Layer 6 of a small transformer language model trained on English Wikipedia (14 layers, counted from 0, width 64).
A neuron's activation on a vector x is SiLU(gate . x) times (in . x), where the dot is the dot product.

Input weights of the MLP neurons that the questions are about. A number n stands for (n - 128) times 0.0073.
n0 gate: 107, 178, 127, 130, 180, 170, 125, 210, 67, 160, 121, 143, 148, 139, 100, 112, 135, 94, 112, 154, 107, 145, 87, 191, 114, 97, 85, 87, 143, 144, 144, 82, 134, 149, 62, 57, 127, 138, 112, 138, 101, 119, 77, 190, 101, 74, 117, 132, 92, 140, 123, 158, 41, 170, 130, 114, 156, 107, 129, 179, 145, 182, 148, 196
n14 gate: 50, 195, 144, 109, 178, 80, 153, 122, 73, 96, 67, 148, 101, 90, 127, 171, 182, 115, 144, 105, 88, 201, 216, 183, 73, 170, 137, 104, 80, 107, 56, 166, 132, 95, 134, 111, 154, 71, 149, 65, 141, 139, 133, 162, 125, 122, 203, 113, 75, 49, 88, 95, 109, 140, 142, 127, 160, 106, 162, 108, 108, 114, 143, 101
n15 gate: 126, 151, 168, 56, 116, 128, 110, 174, 127, 124, 164, 152, 115, 198, 174, 77, 141, 110, 62, 193, 97, 144, 138, 179, 151, 148, 152, 116, 94, 158, 111, 189, 165, 158, 123, 125, 103, 129, 114, 123, 98, 134, 104, 63, 165, 136, 120, 110, 180, 188, 138, 95, 62, 75, 135, 108, 91, 106, 150, 39, 192, 73, 130, 125
n30 gate: 105, 119, 86, 125, 150, 171, 157, 138, 111, 127, 119, 114, 136, 66, 162, 95, 129, 74, 225, 186, 95, 140, 192, 77, 150, 140, 102, 157, 97, 86, 99, 54, 135, 114, 87, 87, 67, 134, 93, 156, 111, 99, 182, 192, 59, 105, 194, 103, 67, 123, 105, 249, 95, 99, 172, 141, 138, 158, 154, 101, 102, 126, 137, 122
n41 gate: 124, 169, 131, 110, 138, 115, 85, 167, 114, 94, 146, 73, 74, 164, 89, 102, 160, 158, 31, 158, 174, 151, 138, 166, 68, 108, 176, 114, 183, 115, 134, 173, 74, 151, 74, 100, 129, 150, 115, 86, 93, 136, 146, 72, 160, 62, 151, 92, 94, 89, 156, 150, 111, 89, 108, 147, 130, 141, 100, 110, 196, 161, 165, 132
n58 gate: 73, 167, 121, 190, 153, 155, 183, 89, 108, 110, 132, 85, 104, 84, 132, 182, 100, 206, 203, 172, 136, 117, 111, 218, 178, 152, 106, 163, 186, 104, 167, 116, 135, 193, 104, 104, 106, 161, 74, 104, 145, 71, 117, 146, 91, 143, 167, 155, 160, 112, 153, 163, 156, 152, 149, 106, 188, 135, 184, 196, 121, 97, 134, 106
n82 gate: 89, 113, 125, 103, 155, 185, 115, 126, 75, 169, 115, 154, 147, 108, 89, 157, 137, 134, 89, 159, 148, 107, 137, 164, 125, 110, 159, 201, 149, 55, 64, 136, 133, 129, 131, 145, 133, 150, 124, 97, 155, 148, 146, 145, 155, 189, 120, 82, 64, 76, 166, 73, 181, 147, 143, 173, 170, 53, 97, 100, 138, 141, 198, 135
n84 gate: 102, 141, 75, 151, 179, 173, 147, 129, 116, 149, 123, 131, 98, 106, 181, 185, 148, 154, 142, 112, 146, 124, 108, 159, 84, 94, 179, 94, 107, 77, 152, 98, 132, 108, 90, 131, 155, 219, 147, 186, 119, 156, 143, 95, 71, 180, 110, 53, 104, 184, 145, 144, 106, 152, 138, 130, 164, 132, 113, 33, 138, 169, 56, 120
n96 gate: 102, 107, 103, 133, 196, 142, 183, 118, 137, 132, 50, 150, 106, 162, 177, 115, 201, 126, 50, 173, 159, 190, 150, 158, 136, 99, 162, 103, 171, 117, 38, 144, 162, 141, 156, 79, 118, 198, 138, 94, 148, 175, 201, 94, 138, 156, 75, 102, 116, 156, 42, 186, 103, 82, 183, 170, 146, 180, 170, 121, 202, 138, 113, 108
n108 gate: 100, 128, 144, 126, 187, 157, 146, 118, 60, 191, 137, 114, 134, 68, 96, 165, 142, 93, 130, 135, 75, 91, 131, 212, 114, 158, 158, 190, 161, 123, 91, 130, 137, 137, 143, 145, 92, 198, 81, 101, 137, 161, 159, 176, 63, 171, 154, 139, 43, 150, 151, 44, 126, 145, 175, 85, 134, 94, 99, 97, 162, 158, 151, 124
n111 gate: 75, 115, 92, 68, 196, 122, 166, 120, 78, 154, 147, 79, 110, 105, 104, 117, 167, 182, 130, 196, 72, 201, 84, 179, 162, 198, 70, 168, 135, 86, 88, 74, 110, 120, 158, 155, 152, 112, 143, 153, 148, 161, 67, 151, 66, 124, 105, 122, 96, 146, 34, 132, 121, 73, 166, 202, 172, 111, 80, 150, 118, 115, 116, 172
n113 gate: 115, 215, 108, 86, 151, 68, 139, 153, 150, 168, 157, 102, 151, 157, 175, 134, 145, 90, 147, 84, 54, 107, 157, 137, 84, 156, 160, 124, 114, 196, 155, 84, 180, 146, 152, 80, 139, 126, 114, 65, 102, 134, 113, 190, 127, 219, 158, 150, 61, 96, 123, 71, 128, 68, 105, 135, 148, 98, 90, 195, 93, 105, 128, 125
n114 gate: 99, 147, 118, 147, 148, 129, 119, 105, 85, 79, 106, 108, 82, 76, 184, 203, 106, 85, 85, 107, 81, 92, 154, 106, 136, 104, 125, 119, 171, 179, 58, 106, 161, 121, 90, 127, 123, 104, 158, 169, 214, 174, 145, 172, 94, 122, 113, 167, 119, 101, 211, 127, 121, 93, 127, 76, 102, 46, 97, 161, 144, 116, 133, 82
n131 gate: 126, 168, 52, 133, 175, 141, 149, 115, 161, 151, 82, 104, 141, 185, 194, 92, 118, 106, 67, 142, 130, 78, 91, 120, 127, 54, 135, 171, 64, 106, 142, 128, 112, 109, 123, 68, 76, 125, 99, 156, 34, 141, 95, 141, 137, 111, 109, 139, 149, 157, 67, 167, 74, 101, 164, 151, 129, 92, 110, 149, 99, 80, 125, 176
n140 gate: 123, 127, 58, 66, 154, 190, 143, 112, 172, 100, 89, 195, 88, 131, 175, 94, 121, 128, 215, 169, 105, 116, 62, 131, 100, 97, 153, 172, 89, 107, 104, 62, 95, 94, 92, 140, 126, 93, 81, 140, 99, 98, 158, 161, 133, 96, 154, 148, 84, 133, 41, 221, 88, 148, 181, 60, 158, 176, 128, 158, 108, 190, 140, 166
n158 gate: 127, 201, 144, 162, 156, 195, 74, 130, 59, 149, 121, 171, 121, 100, 137, 177, 134, 154, 160, 176, 146, 130, 144, 125, 132, 115, 146, 129, 125, 116, 144, 72, 155, 123, 78, 142, 144, 113, 93, 176, 92, 121, 99, 122, 94, 91, 54, 124, 176, 192, 133, 142, 171, 22, 151, 111, 130, 95, 191, 126, 131, 144, 100, 69
n163 gate: 161, 141, 171, 113, 84, 163, 169, 129, 71, 148, 124, 147, 80, 179, 126, 179, 207, 128, 115, 170, 111, 200, 172, 182, 134, 145, 82, 133, 92, 110, 196, 209, 220, 155, 165, 106, 94, 93, 147, 96, 116, 136, 150, 77, 152, 152, 146, 44, 149, 128, 95, 95, 148, 151, 124, 131, 128, 178, 120, 76, 91, 100, 104, 103
n190 gate: 172, 175, 98, 132, 201, 122, 84, 150, 146, 141, 112, 105, 159, 154, 114, 94, 124, 135, 139, 164, 76, 142, 94, 82, 97, 92, 132, 155, 155, 137, 172, 95, 174, 119, 126, 116, 131, 131, 145, 58, 153, 132, 148, 99, 156, 96, 51, 96, 113, 149, 147, 82, 175, 48, 94, 39, 171, 142, 130, 41, 136, 91, 204, 111
n0 in: 111, 84, 143, 172, 148, 128, 136, 104, 224, 101, 182, 132, 96, 114, 148, 191, 122, 84, 139, 143, 153, 124, 181, 140, 134, 197, 100, 125, 115, 165, 55, 174, 146, 116, 69, 127, 169, 57, 92, 170, 176, 105, 177, 115, 172, 72, 132, 150, 197, 98, 87, 86, 137, 104, 108, 209, 68, 153, 117, 130, 115, 95, 130, 118
n14 in: 129, 120, 116, 142, 84, 109, 120, 228, 171, 111, 109, 179, 172, 154, 126, 51, 143, 143, 94, 120, 96, 111, 108, 115, 135, 118, 87, 121, 46, 140, 73, 83, 107, 120, 138, 97, 148, 137, 121, 161, 112, 117, 156, 103, 132, 61, 107, 111, 155, 146, 52, 147, 160, 116, 116, 89, 165, 129, 48, 88, 145, 64, 168, 95
n15 in: 132, 129, 121, 79, 119, 159, 63, 156, 64, 121, 98, 113, 77, 117, 167, 193, 147, 178, 150, 100, 129, 138, 108, 147, 180, 102, 136, 103, 130, 171, 173, 150, 68, 98, 141, 184, 169, 147, 129, 131, 141, 73, 113, 165, 163, 160, 163, 108, 69, 195, 161, 87, 92, 109, 188, 121, 126, 102, 136, 87, 148, 121, 117, 66
n30 in: 114, 126, 161, 57, 94, 95, 121, 171, 189, 150, 47, 118, 114, 138, 149, 107, 94, 80, 73, 128, 175, 116, 106, 56, 149, 131, 120, 122, 152, 126, 62, 60, 134, 183, 170, 81, 99, 152, 18, 78, 116, 183, 126, 138, 143, 144, 120, 121, 164, 121, 139, 112, 108, 122, 101, 126, 157, 150, 113, 200, 69, 145, 148, 96
n41 in: 202, 115, 196, 131, 134, 151, 106, 122, 131, 150, 136, 114, 194, 85, 118, 72, 163, 203, 121, 156, 185, 126, 122, 100, 124, 170, 174, 163, 227, 101, 148, 119, 160, 144, 82, 179, 149, 153, 116, 80, 196, 235, 98, 180, 128, 149, 115, 150, 171, 138, 158, 148, 115, 119, 134, 194, 167, 172, 80, 105, 119, 122, 200, 142
n58 in: 80, 141, 37, 121, 140, 176, 54, 131, 161, 140, 124, 192, 204, 96, 92, 68, 179, 86, 180, 152, 138, 71, 143, 152, 148, 142, 128, 126, 150, 121, 136, 127, 171, 173, 112, 132, 132, 182, 102, 181, 52, 225, 133, 158, 126, 64, 90, 113, 148, 166, 123, 153, 153, 87, 125, 154, 97, 152, 92, 109, 92, 150, 137, 97
n82 in: 98, 124, 120, 156, 95, 125, 130, 176, 134, 114, 160, 181, 152, 116, 58, 141, 174, 72, 129, 59, 185, 95, 127, 133, 172, 153, 123, 138, 141, 178, 72, 157, 162, 124, 72, 174, 173, 145, 126, 90, 141, 95, 147, 111, 175, 189, 101, 157, 91, 171, 132, 99, 187, 142, 154, 182, 168, 188, 106, 129, 169, 212, 150, 161
n84 in: 159, 177, 156, 163, 147, 120, 177, 136, 143, 152, 122, 177, 140, 129, 184, 71, 155, 98, 148, 129, 100, 92, 168, 144, 176, 101, 194, 132, 141, 195, 103, 100, 151, 77, 52, 149, 171, 173, 94, 131, 119, 103, 137, 219, 175, 105, 114, 141, 140, 141, 130, 127, 66, 127, 86, 65, 109, 82, 141, 63, 175, 106, 125, 104
n96 in: 36, 165, 66, 102, 90, 141, 184, 20, 124, 149, 97, 120, 152, 175, 83, 110, 115, 133, 105, 147, 171, 69, 85, 104, 149, 92, 103, 146, 122, 118, 118, 94, 174, 78, 186, 114, 117, 78, 129, 173, 150, 109, 149, 127, 90, 91, 171, 85, 112, 183, 115, 111, 156, 120, 75, 135, 111, 171, 97, 157, 163, 176, 115, 101
n108 in: 169, 143, 35, 177, 148, 81, 86, 121, 125, 97, 179, 110, 146, 123, 166, 144, 142, 180, 97, 115, 137, 83, 186, 138, 116, 145, 36, 139, 166, 155, 112, 82, 164, 89, 121, 148, 108, 208, 147, 82, 142, 116, 133, 82, 106, 115, 218, 107, 73, 79, 142, 93, 89, 145, 187, 149, 189, 74, 147, 98, 175, 161, 156, 150
n111 in: 164, 112, 108, 161, 137, 125, 127, 110, 115, 120, 196, 100, 141, 108, 135, 81, 138, 135, 162, 130, 54, 188, 181, 142, 224, 84, 206, 92, 134, 125, 89, 121, 44, 137, 101, 129, 118, 138, 139, 176, 109, 158, 92, 39, 129, 126, 219, 181, 96, 121, 171, 138, 122, 76, 163, 69, 166, 142, 131, 97, 131, 153, 94, 91
n113 in: 101, 124, 61, 88, 136, 102, 110, 105, 169, 132, 137, 74, 153, 153, 115, 142, 144, 138, 129, 94, 102, 114, 165, 129, 133, 125, 100, 164, 76, 167, 175, 90, 178, 180, 175, 156, 87, 158, 170, 146, 87, 132, 141, 131, 131, 155, 97, 211, 138, 114, 127, 168, 129, 152, 135, 99, 152, 120, 245, 155, 107, 98, 157, 122
n114 in: 162, 162, 131, 61, 95, 53, 152, 162, 181, 183, 66, 117, 146, 151, 161, 121, 147, 77, 124, 174, 189, 121, 154, 139, 188, 189, 136, 78, 161, 119, 83, 205, 155, 94, 110, 89, 165, 139, 126, 132, 139, 98, 132, 137, 118, 131, 89, 125, 160, 145, 67, 111, 102, 179, 128, 112, 131, 101, 90, 148, 122, 113, 106, 108
n131 in: 73, 111, 81, 168, 131, 191, 163, 179, 128, 72, 212, 114, 104, 118, 134, 95, 116, 150, 148, 64, 149, 148, 157, 166, 161, 190, 141, 109, 94, 129, 130, 164, 191, 126, 108, 132, 147, 210, 125, 85, 105, 98, 94, 100, 144, 137, 113, 107, 136, 164, 75, 73, 171, 79, 117, 184, 132, 138, 139, 168, 136, 156, 100, 113
n140 in: 100, 175, 119, 98, 132, 72, 34, 215, 66, 115, 152, 141, 131, 161, 140, 112, 138, 176, 105, 106, 82, 170, 119, 166, 177, 100, 85, 178, 125, 141, 60, 191, 128, 137, 135, 172, 124, 103, 129, 109, 117, 166, 120, 47, 179, 83, 249, 149, 95, 180, 143, 151, 96, 120, 116, 148, 115, 121, 114, 157, 52, 147, 127, 94
n158 in: 173, 82, 141, 195, 167, 199, 161, 120, 97, 174, 199, 171, 163, 111, 82, 97, 159, 129, 206, 130, 77, 146, 137, 124, 169, 135, 111, 109, 143, 144, 170, 91, 120, 120, 135, 122, 97, 142, 145, 143, 119, 140, 225, 76, 127, 106, 149, 143, 115, 184, 130, 149, 177, 88, 136, 122, 139, 154, 171, 83, 111, 169, 145, 163
n163 in: 135, 82, 135, 168, 143, 85, 99, 169, 208, 119, 168, 70, 157, 195, 135, 135, 92, 125, 142, 98, 142, 71, 125, 160, 131, 121, 164, 103, 146, 140, 107, 142, 109, 112, 161, 73, 130, 160, 125, 181, 121, 90, 86, 85, 65, 126, 170, 168, 84, 158, 147, 168, 123, 85, 76, 180, 104, 65, 133, 70, 151, 188, 198, 58
n190 in: 71, 110, 169, 132, 123, 74, 136, 115, 209, 74, 190, 162, 73, 113, 202, 150, 116, 123, 134, 72, 166, 114, 90, 154, 166, 160, 124, 78, 76, 142, 148, 155, 179, 85, 131, 145, 164, 131, 125, 142, 171, 109, 115, 118, 121, 180, 115, 160, 129, 138, 145, 133, 102, 133, 149, 166, 88, 104, 81, 153, 144, 188, 113, 207

Each question shows a token from some text and the vector x that enters the MLP there. A number n stands for (n - 128) times 0.021.

" for": 134, 136, 97, 93, 127, 185, 141, 135, 150, 89, 159, 107, 168, 84, 117, 105, 133, 150, 92, 121, 121, 103, 159, 126, 134, 93, 126, 94, 135, 85, 123, 128, 87, 131, 175, 126, 112, 147, 166, 136, 164, 132, 146, 90, 141, 97, 116, 135, 130, 131, 126, 139, 134, 142, 123, 158, 32, 126, 156, 106, 117, 115, 83, 124
The three highest activations, in order: n96, n82, n190

" with": 131, 128, 121, 92, 95, 205, 119, 164, 120, 84, 154, 118, 176, 89, 130, 114, 126, 136, 103, 116, 133, 119, 169, 107, 131, 95, 128, 86, 134, 73, 110, 112, 100, 147, 142, 148, 90, 163, 137, 128, 163, 124, 150, 99, 157, 114, 128, 130, 128, 141, 155, 150, 131, 165, 102, 149, 39, 158, 132, 104, 133, 102, 85, 116
Which neuron lights up most? n190

"line": 119, 115, 148, 146, 108, 150, 133, 110, 110, 47, 99, 144, 147, 101, 158, 113, 135, 133, 129, 122, 142, 133, 158, 159, 187, 155, 150, 117, 90, 157, 128, 124, 127, 126, 153, 129, 134, 131, 71, 125, 141, 121, 209, 141, 114, 80, 118, 135, 138, 153, 173, 171, 174, 148, 131, 120, 91, 161, 126, 144, 83, 119, 121, 89
The three highest activations, in order: n58, n30, n158

",": 106, 111, 111, 128, 102, 152, 101, 131, 136, 119, 94, 123, 148, 126, 144, 141, 108, 128, 131, 139, 158, 149, 156, 138, 124, 99, 142, 88, 98, 66, 145, 109, 96, 101, 176, 158, 174, 120, 111, 154, 106, 142, 112, 115, 161, 100, 91, 175, 131, 155, 132, 157, 121, 125, 116, 143, 20, 117, 138, 135, 136, 139, 153, 140
The most active neuron and its activation: n108, at about 0.51

" in": 138, 108, 86, 97, 122, 172, 143, 145, 132, 92, 159, 82, 161, 82, 130, 127, 133, 158, 107, 127, 121, 118, 150, 113, 143, 83, 95, 101, 130, 103, 118, 135, 70, 117, 162, 162, 93, 139, 157, 145, 173, 146, 128, 65, 108, 86, 93, 94, 152, 146, 135, 125, 125, 135, 110, 146, 101, 117, 178, 146, 111, 117, 81, 131
Which neuron lights up most? n111

"5": 127, 130, 148, 89, 114, 158, 82, 145, 130, 121, 147, 161, 141, 77, 175, 105, 162, 111, 180, 149, 150, 135, 102, 113, 143, 144, 96, 103, 164, 77, 119, 134, 118, 132, 153, 145, 120, 141, 144, 144, 168, 111, 161, 90, 117, 145, 122, 110, 127, 76, 157, 75, 131, 183, 71, 140, 148, 142, 103, 132, 142, 194, 125, 126
Which neuron lights up most? n82

" can": 125, 92, 115, 95, 112, 110, 180, 129, 127, 67, 129, 152, 177, 147, 116, 150, 120, 127, 139, 126, 151, 160, 134, 81, 170, 116, 111, 132, 112, 141, 135, 119, 119, 114, 157, 179, 121, 143, 105, 165, 139, 137, 174, 95, 145, 102, 78, 136, 51, 166, 164, 151, 120, 128, 127, 133, 123, 160, 153, 120, 135, 116, 170, 82
Which neuron lights up most? n96

"nie": 74, 120, 161, 124, 124, 89, 149, 180, 191, 132, 138, 144, 73, 106, 145, 127, 156, 106, 101, 127, 109, 149, 149, 96, 158, 121, 119, 81, 123, 163, 161, 145, 104, 125, 168, 145, 145, 115, 126, 99, 134, 95, 146, 129, 163, 120, 113, 189, 140, 97, 178, 84, 114, 144, 135, 156, 57, 113, 116, 137, 137, 114, 117, 150
The two highest activations, in order: n15, n114

" union": 112, 109, 109, 125, 83, 105, 132, 154, 141, 90, 115, 158, 154, 129, 146, 121, 135, 103, 120, 128, 109, 84, 154, 163, 128, 133, 100, 131, 139, 116, 129, 170, 152, 83, 82, 163, 191, 117, 76, 120, 144, 131, 163, 142, 150, 79, 149, 118, 125, 104, 131, 125, 86, 157, 103, 138, 50, 124, 128, 133, 100, 134, 104, 154
Which neuron lights up most? n140

"qu": 129, 100, 125, 177, 115, 148, 142, 152, 173, 107, 166, 125, 159, 213, 97, 122, 158, 103, 139, 85, 159, 74, 76, 124, 159, 120, 115, 136, 139, 111, 99, 171, 161, 129, 129, 114, 135, 140, 143, 160, 93, 157, 165, 131, 144, 122, 138, 190, 152, 142, 105, 140, 123, 121, 94, 154, 127, 167, 131, 108, 96, 145, 144, 88
The most active neuron and its activation: n131, at about 1.7

"ept": 130, 108, 114, 138, 120, 149, 142, 136, 102, 73, 159, 146, 142, 138, 152, 78, 132, 135, 114, 132, 163, 148, 140, 128, 144, 154, 170, 102, 117, 136, 153, 113, 105, 136, 152, 137, 134, 145, 103, 102, 97, 127, 162, 116, 170, 82, 114, 137, 92, 133, 140, 147, 145, 123, 83, 121, 41, 164, 128, 147, 109, 152, 111, 66
The most active neuron and its activation: n108, at about 0.46

" Audi": 161, 158, 111, 184, 119, 130, 143, 140, 129, 50, 139, 155, 182, 115, 159, 140, 142, 111, 132, 103, 147, 110, 114, 127, 162, 135, 106, 151, 112, 176, 133, 93, 163, 92, 144, 176, 173, 174, 119, 194, 129, 139, 153, 132, 131, 117, 100, 147, 109, 145, 107, 127, 110, 148, 177, 148, 159, 122, 137, 127, 101, 169, 122, 111
Which neuron lights up most? n84

"ier": 136, 123, 175, 129, 107, 87, 131, 149, 142, 116, 92, 124, 133, 119, 131, 98, 124, 108, 156, 124, 137, 111, 90, 110, 174, 127, 115, 154, 175, 191, 138, 142, 107, 153, 103, 117, 165, 98, 182, 96, 109, 137, 98, 120, 153, 135, 137, 167, 133, 170, 144, 136, 172, 136, 121, 91, 69, 138, 153, 172, 141, 133, 69, 142
The two highest activations, in order: n108, n114

" the": 121, 84, 104, 127, 109, 132, 108, 149, 141, 106, 166, 111, 164, 90, 129, 110, 143, 162, 117, 126, 152, 132, 117, 117, 125, 101, 130, 87, 137, 76, 127, 103, 56, 106, 104, 132, 180, 146, 122, 187, 181, 115, 110, 128, 109, 89, 129, 145, 148, 156, 112, 165, 151, 159, 193, 120, 93, 141, 158, 108, 90, 128, 132, 127
The most active neuron and its activation: n111, at about 1.4

" use": 152, 123, 163, 126, 136, 159, 160, 136, 93, 85, 109, 107, 179, 129, 182, 142, 134, 155, 122, 138, 166, 149, 171, 93, 138, 133, 113, 97, 109, 124, 121, 95, 101, 139, 100, 168, 146, 127, 126, 126, 127, 145, 152, 139, 125, 66, 109, 155, 88, 92, 125, 122, 151, 152, 109, 126, 58, 113, 99, 110, 130, 134, 124, 77
Which neuron lights up most? n14

" Tor": 90, 137, 114, 147, 144, 80, 163, 126, 130, 94, 156, 137, 107, 114, 194, 143, 145, 164, 108, 94, 104, 109, 137, 121, 107, 118, 108, 103, 103, 181, 159, 111, 134, 114, 121, 161, 240, 141, 110, 167, 164, 127, 129, 107, 153, 171, 149, 147, 97, 117, 112, 107, 105, 122, 135, 114, 139, 141, 115, 120, 96, 118, 146, 146
The three highest activations, in order: n84, n113, n14

" engine": 139, 142, 126, 126, 137, 154, 129, 147, 126, 102, 108, 163, 123, 141, 151, 97, 163, 131, 108, 171, 121, 107, 164, 107, 131, 138, 142, 108, 128, 196, 135, 146, 130, 121, 104, 144, 210, 129, 114, 137, 123, 106, 158, 118, 228, 93, 104, 110, 143, 145, 121, 122, 141, 184, 95, 131, 75, 116, 135, 103, 97, 142, 98, 106
Which neuron lights up most? n15

"in": 120, 98, 138, 175, 155, 86, 127, 96, 124, 100, 137, 126, 135, 152, 136, 88, 120, 131, 156, 78, 133, 142, 104, 124, 138, 135, 101, 131, 193, 150, 161, 107, 63, 167, 143, 176, 167, 146, 135, 131, 138, 174, 121, 112, 99, 147, 83, 153, 94, 160, 143, 150, 127, 83, 107, 127, 128, 141, 116, 146, 85, 141, 160, 166
The most active neuron and its activation: n111, at about 2

" show": 143, 104, 149, 91, 134, 136, 121, 147, 100, 115, 96, 132, 178, 110, 143, 144, 184, 188, 140, 101, 123, 97, 173, 124, 137, 112, 107, 137, 144, 190, 135, 114, 87, 150, 150, 176, 156, 104, 99, 129, 120, 123, 163, 150, 178, 96, 123, 185, 104, 111, 104, 123, 154, 133, 125, 121, 113, 133, 83, 108, 114, 122, 86, 105
Which neuron lights up most? n14

" War": 156, 149, 151, 140, 110, 65, 157, 167, 127, 82, 116, 165, 131, 112, 168, 139, 137, 123, 87, 152, 79, 99, 103, 135, 124, 111, 140, 124, 143, 165, 149, 119, 147, 80, 154, 157, 196, 84, 121, 111, 168, 168, 138, 156, 165, 100, 122, 177, 129, 164, 133, 124, 113, 157, 132, 141, 91, 91, 132, 148, 104, 127, 130, 139
The most active neuron and its activation: n114, at about 3

" Robert": 132, 122, 102, 145, 132, 117, 175, 115, 113, 100, 145, 118, 160, 122, 166, 129, 132, 110, 110, 132, 90, 154, 71, 76, 188, 175, 132, 125, 150, 151, 157, 123, 149, 123, 165, 113, 109, 138, 152, 117, 148, 103, 177, 124, 146, 113, 108, 183, 123, 127, 141, 84, 118, 161, 162, 122, 46, 80, 142, 155, 106, 136, 104, 144
The three highest activations, in order: n114, n113, n14

" usually": 133, 117, 152, 71, 146, 135, 121, 136, 113, 59, 126, 172, 206, 168, 119, 147, 129, 150, 126, 143, 171, 138, 164, 81, 131, 103, 137, 112, 128, 117, 113, 119, 138, 142, 148, 135, 114, 160, 102, 146, 116, 120, 157, 106, 139, 93, 119, 164, 91, 142, 152, 151, 146, 167, 89, 121, 83, 196, 167, 126, 138, 126, 138, 84
Which neuron lights up most? n96

"e": 93, 139, 125, 108, 169, 80, 161, 133, 180, 107, 161, 191, 107, 92, 163, 133, 152, 168, 113, 108, 126, 120, 158, 90, 105, 150, 103, 106, 100, 157, 115, 115, 108, 136, 110, 170, 196, 154, 84, 145, 148, 134, 111, 133, 164, 104, 123, 122, 149, 114, 113, 137, 95, 97, 112, 145, 68, 133, 110, 73, 102, 140, 141, 132
The most active neuron and its activation: n14, at about 2.1

" following": 126, 120, 129, 105, 127, 144, 126, 148, 187, 111, 167, 82, 178, 94, 160, 118, 172, 117, 125, 118, 154, 89, 155, 95, 138, 142, 157, 147, 150, 155, 137, 126, 88, 163, 161, 109, 100, 138, 127, 130, 147, 131, 157, 114, 189, 76, 147, 137, 101, 152, 104, 168, 184, 176, 107, 141, 91, 142, 154, 130, 102, 106, 114, 106
Which neuron lights up most? n30

"s": 127, 106, 100, 108, 113, 137, 116, 115, 89, 66, 117, 161, 142, 139, 157, 118, 155, 110, 133, 172, 112, 136, 141, 127, 112, 143, 72, 139, 115, 164, 118, 108, 116, 148, 121, 152, 154, 114, 100, 138, 109, 129, 139, 131, 158, 79, 123, 163, 113, 120, 114, 135, 110, 155, 72, 140, 39, 165, 107, 84, 122, 101, 130, 109
The most active neuron and its activation: n140, at about 2.2

" to": 144, 106, 116, 78, 112, 115, 136, 143, 135, 83, 155, 134, 193, 105, 86, 132, 134, 153, 127, 136, 125, 137, 148, 123, 126, 70, 107, 91, 100, 112, 100, 121, 108, 130, 146, 152, 67, 157, 159, 148, 174, 129, 162, 84, 144, 95, 101, 127, 93, 142, 95, 122, 99, 128, 127, 151, 54, 149, 169, 110, 117, 112, 107, 110
Which neuron lights up most? n96

" long": 133, 100, 136, 164, 157, 172, 127, 104, 119, 74, 117, 158, 157, 157, 119, 145, 171, 137, 104, 155, 154, 113, 139, 82, 119, 127, 108, 126, 157, 193, 119, 146, 106, 125, 121, 137, 143, 132, 140, 119, 151, 114, 120, 131, 143, 104, 154, 155, 136, 149, 123, 139, 149, 186, 100, 134, 182, 176, 195, 132, 91, 166, 104, 83
Which neuron lights up most? n96

" an": 124, 99, 110, 117, 83, 140, 134, 143, 143, 49, 151, 95, 152, 145, 84, 108, 144, 157, 115, 108, 127, 125, 132, 51, 132, 127, 114, 115, 139, 77, 123, 78, 96, 104, 126, 141, 180, 143, 121, 189, 196, 120, 123, 112, 103, 113, 152, 143, 109, 171, 134, 133, 117, 136, 101, 132, 173, 139, 163, 91, 121, 115, 105, 120
Which neuron lights up most? n111

"cast": 125, 174, 135, 128, 113, 172, 109, 135, 94, 110, 155, 144, 96, 118, 168, 144, 169, 157, 111, 88, 166, 162, 175, 150, 154, 117, 145, 117, 190, 162, 164, 104, 133, 149, 83, 126, 160, 90, 170, 131, 86, 142, 169, 133, 136, 116, 101, 137, 109, 103, 144, 92, 117, 152, 111, 113, 79, 155, 134, 122, 121, 149, 82, 112
The most active neuron and its activation: n84, at about 1.8

"For": 143, 150, 118, 110, 141, 193, 143, 126, 186, 94, 155, 105, 178, 88, 124, 134, 146, 179, 123, 116, 132, 122, 100, 105, 139, 126, 96, 143, 142, 131, 167, 124, 87, 135, 149, 162, 139, 151, 199, 127, 198, 156, 159, 103, 142, 117, 77, 157, 117, 130, 107, 136, 142, 158, 146, 142, 99, 106, 160, 140, 88, 118, 104, 118
Which neuron lights up most? n30

"0": 108, 103, 130, 126, 86, 156, 102, 123, 122, 165, 114, 151, 198, 85, 173, 89, 146, 128, 178, 141, 148, 142, 142, 120, 191, 136, 126, 102, 140, 75, 129, 107, 145, 129, 163, 96, 101, 133, 110, 111, 143, 90, 166, 149, 155, 118, 134, 143, 125, 63, 129, 145, 82, 129, 110, 143, 115, 140, 141, 121, 120, 189, 112, 121
Which neuron lights up most? n30

"fra": 153, 94, 140, 199, 105, 119, 88, 169, 116, 131, 176, 134, 161, 152, 108, 160, 165, 143, 114, 54, 137, 140, 183, 134, 127, 146, 58, 147, 153, 165, 131, 171, 139, 113, 132, 156, 162, 160, 110, 146, 116, 144, 129, 121, 110, 128, 136, 122, 145, 151, 141, 124, 142, 129, 165, 147, 153, 175, 118, 121, 129, 142, 151, 122
Which neuron lights up most? n163

"6": 119, 69, 180, 154, 71, 108, 107, 120, 109, 128, 156, 144, 130, 104, 165, 121, 117, 106, 127, 108, 144, 120, 111, 82, 114, 149, 126, 134, 106, 102, 101, 154, 97, 144, 157, 109, 80, 151, 101, 106, 122, 129, 162, 133, 147, 149, 138, 157, 107, 102, 121, 108, 149, 98, 114, 116, 191, 114, 70, 147, 46, 168, 126, 138
Which neuron lights up most? n82

"B": 127, 53, 145, 175, 114, 91, 121, 124, 130, 101, 136, 181, 145, 142, 154, 109, 119, 121, 143, 98, 148, 130, 89, 135, 76, 100, 116, 102, 112, 176, 154, 101, 108, 148, 105, 93, 214, 120, 123, 101, 124, 105, 160, 133, 167, 112, 83, 127, 101, 120, 140, 155, 141, 94, 81, 125, 131, 129, 172, 104, 125, 131, 104, 138
The two highest activations, in order: n190, n114

" El": 120, 113, 98, 175, 142, 157, 168, 100, 152, 58, 164, 159, 168, 169, 162, 132, 140, 152, 131, 109, 127, 122, 90, 117, 168, 130, 125, 99, 88, 149, 181, 148, 126, 128, 167, 119, 167, 139, 144, 121, 152, 125, 105, 89, 148, 174, 127, 135, 97, 138, 105, 128, 113, 152, 155, 134, 178, 111, 121, 179, 106, 146, 103, 133
The most active neuron and its activation: n131, at about 2.7

" panel": 118, 105, 121, 136, 103, 106, 132, 104, 94, 105, 118, 135, 121, 120, 166, 133, 179, 144, 115, 129, 127, 108, 136, 121, 114, 112, 83, 139, 150, 169, 124, 131, 136, 132, 95, 169, 178, 127, 103, 146, 119, 112, 194, 158, 163, 75, 140, 151, 120, 122, 106, 125, 111, 160, 84, 123, 56, 143, 75, 94, 102, 136, 114, 111
Which neuron lights up most? n140